Layer 3 of a small transformer language model trained on English Wikipedia (16 layers, counted from 0, width 128). Numbers have three digits each and are written without spaces.
Take only the direct path to the model's output, skipping the later layers: a vector added to the residual stream pushes a token's score in proportion to its dot product with that token's output vector.

Output vectors of the tokens that the questions are about. A number n stands for (n - 500) times 0.003.
"'t": 384498455235532555225495646583678318347432565777524580201625286441397625428326535834460258290776608374448732460814665533214343687258465709585328530681123685732036559523581594423668548586433444753310777368289466453384242424118523641534367517609424784760604359709517494538656241573473522458376641555982318452417607412319696688215384850447627649584522897263700368660226538336247588332538
" how": 361441685538581439530657460631602647379387539467501403483599391597365614305560709831589282325621576521538658389463396155521613594483521417495381662395320758571300478514488413321526528495391443592390527365564422652618471407452209619526369698669546457340700326764590572523457285505371237671464354538655379379517656426436569792391570601333652255629344700547519381518631467257609656545490
"rop": 324579691420717556493620600436382462452677556593483312616536574493541456445510431417547627444425667493689688435293653368717341487180563636711409430429506524317635577424531420625402606427676486544053702319489567631778416531323299542616406458522547415573591465485515715448517467569570530627418338432626493570119665342512334447431486610468429512459656317573513640373386466369517504542462
"agement": 529372369559538591565440455715479602424528412651456519242506422395381410650368578655553529427543454656446726410664810636527365714741287440421484421433223692664200355642397402548572355580388512775224744342724789536597275458509248423391493615593683481502851475515468805499517225440329392642245463559406277494408450490263439384600331387512461257611617534644501651839685476178598694453505
"ively": 353404684588426285711759497397586597444546422445429744574643364467349483496621735596366418422612401440406661569540654209245392336454367605342492381369146397201307280666625584529425496595686315297440714468539342478739517429251267826868646710310463482465533563658600497462449529454355669742434846579665112456525648432487236722668391447518617379681479527372571694585256446531587848456469
"orn": 443529264743530362383604699472559452543490576435499493389521470397621538443513456347506583553328606579357486438487720390645277521295461410710511346615391523503598341692371594546360623626816531412562702527413559485532606392450676563697534401583504521334504500459503472475582299535575713577508482456603434165468392367489357284421476558348541649478493496556695708284606503261745421558441
" lb": 294443319391892593237382529553403284324353576385445344303463527488764378597613543614427626436768496479511587704783734316593323556607630705737557558492486613589508500457620342462744400664552281414512767406283437556444565443599387515240554444401558657588453299650649424481446229698434563587444379744657230512331432530176211576598559476369557447590468821529507440584461435369596533387487
"iled": 665487314428859339389532742692533560351583629538459402678620444447578624635779669498368273614650503531553526632425717291542392541300482335522540614486391619520375312524410435506271443465494667361226766374474403596785374532596456540709341517549461458406744582541624386446394476642490218541395515822494543525635376560478368351212381560329429634527509512256487405406706440437581584341451
" organization": 438344694493673407487442582550554514352592468430461469597679562511329499738499747880578538671619429594493581658345639520538381632531269487437425512254309430594308408604473418507628469484576457641424519318619478672415289630578430680591695430489558451483703515547677662474318369505500272418430425225593463447635496483457466357536314476276579413522395545500527569377504453272605630423465
"ton": 486403481643522307342429557653363458418311572528525364289515541652399442451693517484587499492627377278395686643462516633471654655222578760487520864399480613652487243371703503661495668478668592316573635692302468785479521317294469425491642480674582646394348400636683733496481563474545349653512528450511210612567455564678243294453506419348545303459480602593339443482708478246482418276488
"ince": 458587702409538303237539438653578609496417468408439310488595394492377332731605767545572553502666451435725659496637580327694512428738464536533505488234197479426348577446512703541334629557410339406382770451578514624657533640287271503437716512279509586446753501522635621489426260306607363654488604426288708577655574419513643492463398605488558233492241558344670535395225531316445692616423
"\".": 303338349403651493591428557383648441597549536408491539545401292582331467335518383600552548500770610300307613384813685296707366795389351485350461480385479558503344426424552542467557316393610579658284575342560325560576626428646365446432362560703490760549584481285475494493488517738545559654476334503420255491499722434495593638675495441601692465469416598511787588553226518114460918541461
"ivision": 516615536350701443487524668498624706592382473330436612559527626524475294767579568608315537337575295609531667640610653494469255660566448627532350555349409471151257261878522415598376523621573280475200799537400641656669418454371277576520650602383502456374700325647485608493552493369529481508143485415389530654447541299528733304635447612239421308485625379815438628683324498350656535374507
" ft": 423561265433789600477404653601466259382620469487439206470367411434520657349603525629380284389634680697511621539677678502467186549502623642624588647514523599432728622482501521541693475581801446735475737298176370486530711326579410312676448588425523423546540281647704428489450368483457518468486462783685447464383594429381417309461483331468384432526390661545303396639393476431444521426466
"ately": 395486726776433293573445478490633284353697587587499457662766328245377548596459607662487511333782180489470871278723509273503336382363213561758422651475248370460480297580415467144465448339675307444360768495601535508687390836538499568688469640376416740538545383794480787470358589411289452662217323680585368543550597360693458831319342548550516581690573408407582687392546486421384606282455
"erry": 375450436660577244561503402571537184510568508305473529444669264453408470548520639523509692314617429656626547684483619612442417468380668354616378698341563479581483253472545457604284604715528559573257764384587599799572329566402247564253455451465527453512559459622529496445525518511511548703628604655659376354426495508576339602396232546479644539455487327656426651765319488303467586375442
"\")": 061248388543817424506371643499461290499587506370447485662573230490364481296512284627568428577672465370511727514844556221593194819513339345490367387494483631486321335381616657579602208620322580352418706328561486677543614420561510641469388680601316860598626453301509607468399494640698542802414397519563170476437643369426652473708574421637585290760476879494707695584177486209510774246502
"arg": 474478425530280418411484740601304517507478597450498428507568534410304354466455486422517577517541530536553559465449678472548513417303429473762520475494526487437339487670444519454478488562548463348379771525488556606446455658418386518912557690525428438546416541375589657487481478481421410468298568364552473330431367452355627712326536482532658616644634384479461721487604512551500662363507
"ansas": 288424393400517211691591474447565255310481419520481360555564258362455520844522660501405393276590387562474648694419600527403413801515425636549559624319690443387506473715656480356541391618626293631296806482653489715358574220626254652430534509426502703672536414771415595429701183485398288796343528497577335261519449594405161502511421654579563466486566507540700519717599510242594684460507
"uel": 426595381342374292571625570583390492483573421645443743243492466432523699796345570415566492317527559450466488526530755697492387616512307429355458506521458615397426267581295459369445581692499573456389738319808549776702215487344598550569478492600496735640580371556487688483639610283241426496524454551381478300276450743382621478358360456519511379451394375557477656815598504388784699279453
"ipl": 342554498480600616522700707481403347473375519380497443361361683474244421780541529446491685678571378649449499628334528352484329562604646718317641707521300547511363427695509342477507565530258328444322819437544491627589380580456508550709622608556553299765717391348640664469437352431371296627384397602507468537302536552222564538511394577413602589519586472484358435449511437277675624463509
"ood": 354512502464571379421420432470536350336584483336508648599406874447504705355415662506554624409397351499402496429765769393564566584384511530748369605353307679541454547488161371564346454475695683504302714394310495492488426281309479455448252605563528522524666591556611661476685562364456423544492480492622417532534503585277488483564363772526470456404449339768344664632846504396578621419452
"bon": 393473260112529439481627517668432454442654431318502578358483486709416591594643583732554417627563748535509713498554460629693479505515586377463413296350443384586428404462616475562585605572700275559470744451439661382641606470326333590486804423464627471457465456682495617513575070602403213731222442581552019544291591723478421495366487556562384624650630529514434410616544528248550468343482
"ifying": 335529591645473337471526414420510475358430336511448389607597518581402455439630739538441304444638484159711589499582541472316283530729570392356441614554274725492350387616469533697310333379529428488186688474438603534484332402604293703776698386456646620676627296561397823469488459696311398380399467726789327375632609589513452626574538793248393509669473363745536470475318451354687671476488
"O": 448493546450485399451503394427534439500618575464513505575537443580535537715477485663392553378335574560472421503671474313511458442462588551473600435582509612530473534494564580425605292565472491370242707560565500533692478761599653619359465361358612354444383660553440603497520586580548350441597442344467397500378369466417632430624475547554534435437401494431452538455464522440636531498514
"ered": 406370363518734325564571415599552645349538666539465496633479604492561645522496444520461349252866448367529621559752653509526326446539551423901562390561451855706521492655314350636395656428704588332116674540526441557578338305528405522411365459288607551613873464469590260511371281454536348491501793395742200403714518291335429725367476488425398590375464505294622613750413496304253578399484
"uments": 410462538583626578453448650693541472395403453219479539546512622322544486700310867524457482272855660445490683630531606428388351778454246675580449521450327471789283336458388420561449353581443421682501783544423416341731264388343524573762514341647392374410535514612558465464466624422270437577561146767914563448396658425344167315387473667370495087586621718623582719574633492318519598380474
"pe": 412450571213365194547611642699423817436602571432478456521515679397435347460561544537467271681649252296552667464683470346429643447468445183444340401368551593670656320750515465598378665700542575695421659524548500657468518661355347619595698553357521437586435513421448608527525359557587449486763606308480268263568608554520531282425582202527542321618504564441599608504610498314304680406507
"icles": 395484560411523688542575394680450617573241428341491376428724620549261380491528693491436368478815215538429524541563485389440254777525313392474565305452278549363284344671215323448517364495476580417393715568452462633673387450603289567530762369499672410548693370677512707467327343687204571669748595759710254661217573592534474609526575700537585378666604564313492740633473467171614656341489
"ke": 373424347587459489399433467614458533375553565473517550269407233402649557457561624594557453561668540418462599628526345553227521558574628560505209580460271410510511295476442556474367634397614459760558662507585384673557392487556605592826556643457448546776528449483633416525469494426407481549490487398629333508591543501561299243570459368459630722442313755450467416415707448406498501580456

Each question shows what one neuron of this layer's MLP adds at an activation of 1. A number n stands for (n - 500) times 0.0015.

n363: 460408469644375679526611341505305391591500475486503487443515536439424460438630517360489488467403539671485421461374529652530575559582443543629415336450336515521548540584537515483472433550626565388331537477738523465457532604479362266554577565379502419527422582411399515433525534408498503474338472525507532578494624595684394546510384469673389537438440558561711590498481452524615606413445
Which of these tokens does it push up most? "agement"

n148: 663562440500494647442484531522362358369479571570527448317361571681318484684350621304461605621559428391402521536447503507497588525437596449334466370578414349700517431556536575302386556580351662626365699431699433527510491562469560530513459167480474401665442477445605585430544460427371711480559521541439683584461416342351571492521586492689551566564597464642480358657492381395596510547377
Which three tokens does it push up most, strongest first? "ipl", "uel", "agement"

n220: 525488409455571391428609379537460558409332378497625517464480429475637202741623425438606492578374429432545514540533570585522437533381539574469526471337518388523714583629466306470337565584373546458383451471326570416497628628453614513409500564380505591697434627525397470760490424588486661638525492458537418452446468516482548321422771316514562512548642337516376447528645473560473628455400
Which of these tokens does it push up most? "pe"

n270: 545345396601588555508495468387504399533535492666536539425448508441350597470462513711520462481414515462475454710683419325500606343377486411507502456467573467634500495442442480395559392603672643632480677500659426510454500524576483520415507437735456498546488469389486533542526462714466523650428495433445579519283357566563639335575554593526449489500420394276539570349583494519452491552422
Which of these tokens does it push down most? "ivision"

n394: 482467558552259602478402425446504461452342491506469489399646509623541443422439413663644535520297454585595473431723700373448514670449369585502323425462527473422426363528535470518763455423529465649495454603565518661633508453533510563594429534424482434632532717547594433621524365423497521564405383505490570349497489559433540476326373587572401579622421624526666590521515506559576472574409
Which of these tokens does it push up most? "'t"

n500: 377560394514673548517554433651520373425600549509503570483567622502534489559534527526477487527473498505452440482543461403520591493555553600389451548376519433485454429547497475526440533401438551590421717467583751457427437483398474537578464576382594487502471549397493540463608531378466368578474494588508540620547509560405483496555524376498530478569492473534570442613571378469390507316309
Which of these tokens does it push down most? "orn"

n333: 438584372611523510599461605529697354370604483409324430322576575461406533666424401451538596682531364353522478497451626570383321495569513645671547373527515494366542517428564478726704403631754288571478582326564356460224601594381389394524641639375509422588541514473678578528526565513458622372545666707485506570474401458346478373638417530465683503313346279459332441531462316623506504494543
Which of these tokens does it push up most? " ft"

n369: 396457491440438374441458509633566451311392468492416436544665468505437507462592521440438440477489482580521496557500448483568457699497416502514542560422487569590495431571416481571521475491493479550464784537515537535463604523509470545502543493466552433495515504532591498444597342483418509552467449627495480500471494398508531464518522678424527465446486523525600555459547266439528581492472
Which of these tokens does it push up most? "ansas"

n159: 549367415415533532300596561556539556419580445542558433336455528448509478619453454634474602431531469577640589391655567523539481582511537472464544467424392535528542573355441479547428502477607545507576622552411411713532454524512384576359506594535462453449415450475500542371558455602769598463531470518384668507539462444419423504381510500589531448500537535315543461366478390418533492394489
Which three tokens does it push up most, strongest first? "ince", " lb", "'t"

n510: 531477498394576385445510599668573382445351468450500489604509485440496348476540594408425414446662496557543677633456526538531479534412420473465468580421458475562591508533486548596702532502572389547436775560387558531565398481677433566488604562371476541435529510337495570412539456360452342554403419487589529380457401496308594467435553577568528507406458500507527453515546357562579623498369
Which of these tokens does it push up most? "ansas"

n458: 429510426379563617476508546500510497446519619562518479485584317595299562584400361399553573632596529511410588492545541656507493624436436574525556591487406472383520400469539449496390430551449474550473547423529653607542516479517500508448613609653438489642513492417684426262407473342469528508512558539457500386412494615460613615502522456633504534456618509357447571556476484448474551357392
Which of these tokens does it push down most? "ifying"

n190: 690376418611615474298405453635407509626565431515373222513475733520384378402496467352537534577464334522583561512742532435544335411726506427518323435546358424602559441587601520315591463514425645418317548428443638514497601503669343440578390569471401541596451491489434550383518508390476544560535494437638476539633598537521713475580426542494516429497434655488439464535531493556513529570344
Which of these tokens does it push up most? "\")"

n261: 579513558488615374419419492428597372526599436580493435525427461326527429472375492548554405460508379274569562408625500537475474530400525531505457510405610552594355467529599513673392523495577372528518493592643422614612535587479579465470540518453401594479471460572611500332601332495525454439363561556543577495393522598578620419238413524301598476579616645308618485497643548568607548414731
Which three tokens does it push up most, strongest first? "'t", "ately", "iled"

n433: 508585601419513570445480399626239429500527613525585437579394562419577458478259539706469613263546356604461316509503702456442711377478482523559283506435579403569719588541497309380542603641579483475661475518447494380626447579640432557591451447429587352513371630382506517657531500476362633439434489386466596545483544549460559474558536508489357628579558576618311503506526374455369523351374
Which of these tokens does it push down most? "\")"

n157: 512635459321502379513502325619558494392551420462590482471448500535629626633413405636389461536428443528421438307519569344442540438451424428466452555344566488470448575480518433623608474524520545444548578432404431390450609558394538539548486330559438509542525580510506494489502588337441527489678650493465490511494466450655701447578482734703639609605335507511387524390585593539472380350514
Which three tokens does it push up most, strongest first? "ood", "O", "'t"

n111: 555562473583538556532489472469601596466453547591374453626444495399477451412412500455452655487387477511442452468557567320559488407505461614465403568553527559583355271350652546563720389414558613597455563587564473600487481418493528364539509502503702651389601503423500411570535443681472377514453543393561601572560525458560560561599528526473537495397495438423357423538435381331450494567343
Which of these tokens does it push up most? "\"."

n456: 445400505490440509634689424527512543387500371442432512408390462419384680686634316667503467548471450713561281583514428409469417329700534234558454326370432432302472562558468647365606516459407536695454398470606467572407437648563528493591481653277643524476451801543580458617479556556419605686380541486445511587444547464440462629732556401529414463481563471317558526472397514419423503559430
Which of these tokens does it push up most? "ively"

n53: 539601375744580702544709506619632521476626398456313624461391540465678448437479449605513579534373394654506509653476522625635587582579653454586406420320551494432404385465423568556577370454445434377356571461428404458490653500412526438441393316476321573569554384634462376463573386510477738444612329663511444463366610685370491514684529205482395445582410506695785461604503478568405294373416
Which of these tokens does it push up most? " lb"

n480: 524510500495500647388470543584520584506487477434447320418565497496389627647358606589450509573565617587502450445558596410596451496769597481415393606461535568352539572341477502551458542588355349481462632478622401493581444532512457290464561538440493592459540634409527588471456489416470440546462567571536468582580568415456436608485523669348416482398552555389317488523395635325414517529470
Which of these tokens does it push down most? "orn"

n251: 540494408571568663450412625515614491563459778503436566432627547493468526750511487404524518457521388602449448512285447636457699596446422476344497500533581514467435507525621475367485437559484597391505319528367506360584463539360420466497590612534581649439377467450392691334339379509622546463633516594538442363448626721403276559472540515495516560549479403464583610556379404488526500668330
Which of these tokens does it push up most? "icles"

n332: 667463413289528564568557500526620337368565363509403441360483506554460586598609473581454533378479487547401456458565626426429376333532530439566676486530459357449556619583517606503389409439569359554649372699630373514391454531480693612521734683487495480508510261473465434405523381535394563374542483702671551438668640460374591525396465455689487631391503500558364363427477370556482436503607
Which of these tokens does it push up most? " ft"

n338: 403383519573621428475641526632640514380439534514535410524510505467505497505550568472554439593580545623471633639524467549382617677430474463509489597439411515353500387551601423578610520632532430541413784371534536401357644376495537624331532473257474469502420333445508515489422372521467549500557546572521417450398601608529534427482523637473547487552457403554672405450689171471528463470249
Which three tokens does it push up most, strongest first? "ansas", " lb", "bon"

n249: 346428480539451633329648582607460680429536348436199526536482553467475657545434671392475444686726531322678381522731431619483529529566352651492489588402406579521547561491573517630508492592586355483537492492198458446515452563586506334491569537385453421649457494435536452497513487593436540490495402608638492457589352414538506331550233394517368509512474448395604566517441398623424500698674
Which of these tokens does it push down most? " how"

n457: 577432391534478371485457234506630588292599497470547619570357438351558685564407382621500500494308494449399353321716571560573540390520391476655536415630642409397563580553662515437391301732575424447377387343491547547259518571488654581648475559538512464554458667538493496517631389628454542238655572279534384503514536285448613659640662447551460506458521461451503414380483606478514465561452
Which of these tokens does it push up most? "O"

n233: 614375610397334465618492465636354522540613464519430506396449589523353779610523430635671356365641595471337469463517453459613454448495452427497484440460639386440581632491527432465432553567573272791500606482613509369395442608503390322442580636420527479416380399415436651622549399533505657449480520614621522592456618435525455571491404431557489488377472615627500553637618473455340402307346
Which of these tokens does it push up most? "bon"

n472: 401347411678583342364480585516411626482419320447438562528475579463584473508579580578506322546585529471497416533432557515350537523330452458485409658558637444466524492604406475420547354425586614391374452387661562415636413540383452632497469558684412390326699594641576354475472558664511375605388320470523608409520479599485461475398698349472463603577467619485604406622368585459526749588551
Which three tokens does it push up most, strongest first? "iled", " how", "uments"

n265: 445427436497471508658474283471361554392496520462490404332417491409683254433397508579624534454551503356547300440472600328392580566605570447490412495506554519508513611405560489591383477396568521523521386413423580500514508663424344512664621490623434498552412650495455478503320539396530675518346547531429615554378570535466777536588514507489412591447621542517514521559630488503555601512700
Which of these tokens does it push up most? "arg"

n301: 456390545648519624328362541514420627617507478376527585711545458417392630546398592551537401543616498521580479605302538465505370578495345547476439353429601576471505526487390560275553641454484320482515380505566643467536360559468480406520607536473500405298770552540527546558519519561371503426530391405578510614506633333475505530381390419419535558567480559474454575480568567583498410591506
Which two tokens does it push up most, strongest first? " organization", "uments"

n316: 519421600606676452509576515374677331485566609678416523568560616460293503426317553488491490586604568484472582558429631488514460542379452593369624528396584386529366363558517653484565570399623560472423524357569475642437354593425349535479580652445524492495539399626468580254503366542365340455538618597466426471480642807359363667417336527480519521611375553320494506558450447569511578424538
Which of these tokens does it push up most? "ively"

n399: 629578520551507535456475516617335520568500411391605403425424353428405540382592411604591582412363500371548560426637417358416561618510605472541340645503568518487462424427539475469537558602390423411288376556461461580553549526497644599378493559686493558557638441651511626600482448632498430489361427532432520427536463382342585618451476514659380431556488642525431420698591577441493535460669
Which of these tokens does it push up most? " how"

n214: 479392484577317504471366552403533527493468458567629660592354511386487350472528456628733534526361666428406429383640559413513532456363458484536522627654427402484595490581352418432571470521471521613497682464372395647564390398489515450528500497586661442403449535482420500593553655584495409551446487423468475490571386585310565406572653571484365718542590671529397635505590494286475503452378
Which of these tokens does it push up most? "ood"

n153: 500586498457545333636545497669659403552420511668451377464564467453529538409408557474450416295495519506382604555527440492480831462647277432521601607527512579497425502571479566391528509660558510468609705600483424413537473581490418690397639612526485431400500449422397386536502440500594653428435503478488632540572418527495548439567385551510510551422386510614616317404538429350386436484420
Which of these tokens does it push down most? "rop"

n218: 486481547460535446406432534623382796500293495474436486576622538582438490595465598510575465619556432511481474538470556617468560524507656476547487424441642576483388450346455545353507579339394663528438616470465571654577502384490437598472478440562464468513474547550305503440470416555554526620324474579535589529514649586449367489536412519493513478548477512482518444424535544275504604491296
Which of these tokens does it push down most? " ft"

n447: 355463504328563297370528590687676469378477489335331485542477477468439538596605545441470446514532492517475521582508509619434496686496482515464461629404448534528484454526371492520564491550605494529615761430436608510376436455478384580502452560397478512506527350506517565542540422404428535676472538535400455529398565528525463568453438531521472398504516504638638508580490293464565609550426
Which of these tokens does it push up most? "ansas"

n126: 663450528362534486570414546543452477550478552584509586527533540582338473430357468531639613367490509510509392502451455454446512558609566415561596493410464507598625271514586484518583569530594528545383626568446433602398437524415537490347555493395485481583523626511479612477680428463581463557533637545419538609497490408413598500486386472449496500370554555288575552498491408346487359445435
Which of these tokens does it push down most? "ifying"

n38: 555538482412535447514500281574511554414628569568521473663478581495616483679443537390661387551538561661304532402394519476464432389664509559314547349552463538338528461467513430546458627600487638383469562466578536524570497631454571497471549592585459410493451366500551377512464697440335587624616484372386526520500650411445629538468585363513553629426497682436433534508179575432523408394524
Which of these tokens does it push up most? "uel"

n237: 542478407463558422437296458381642521538482385607612508611492465416552674442674463609606348567319608433452543552547622521573606258589369425646518603555473541351446544586561578482423483532551557558505415409351464585403390608431602594621446500427523336674475602482296500536529643566521543555712537294593464388519502518305636425432472609516408489429418532624553428440532531437472478418253
Which of these tokens does it push up most? "ood"

n361: 573655619558586525477322376536353417644412438674371367494629417477525371513642472404444580432420567365475516736531375465403588334536326532564584335497559448519375204510442403632776613643436565472437509594575611772500525467621348561507500380464586342587367425441337728493631552582237503500412468503548540414538404576514703368533592556689546719435531421384563582376577485324539485674456
Which of these tokens does it push up most? "icles"

n160: 387488465549575513418374473425584734463642519376403681374602416451486353430605743536560588381569494366514509609522692557559485562634543529628312471481529549483410587702524532461471645526354365551379309550719529267518424665591503561472421455556555487474527551444399694338390445589409583467406600497460634578442407398441517624684400375428402464595393546390622440564625352540516340399680
Which of these tokens does it push up most? "agement"

n267: 555375533362585586548439583615549513740455544559339314585485577568477355503640660509461453603577406615471645445540652585595551643570355512387450521404273542470472416463564524577464544626415596604523782593598341427519327430749633530456603564571406573447607503314349514408492614478356506342356365375461357456458571557423315532512422468622424366412326438614587807532495278321617538440466
Which of these tokens does it push up most? "agement"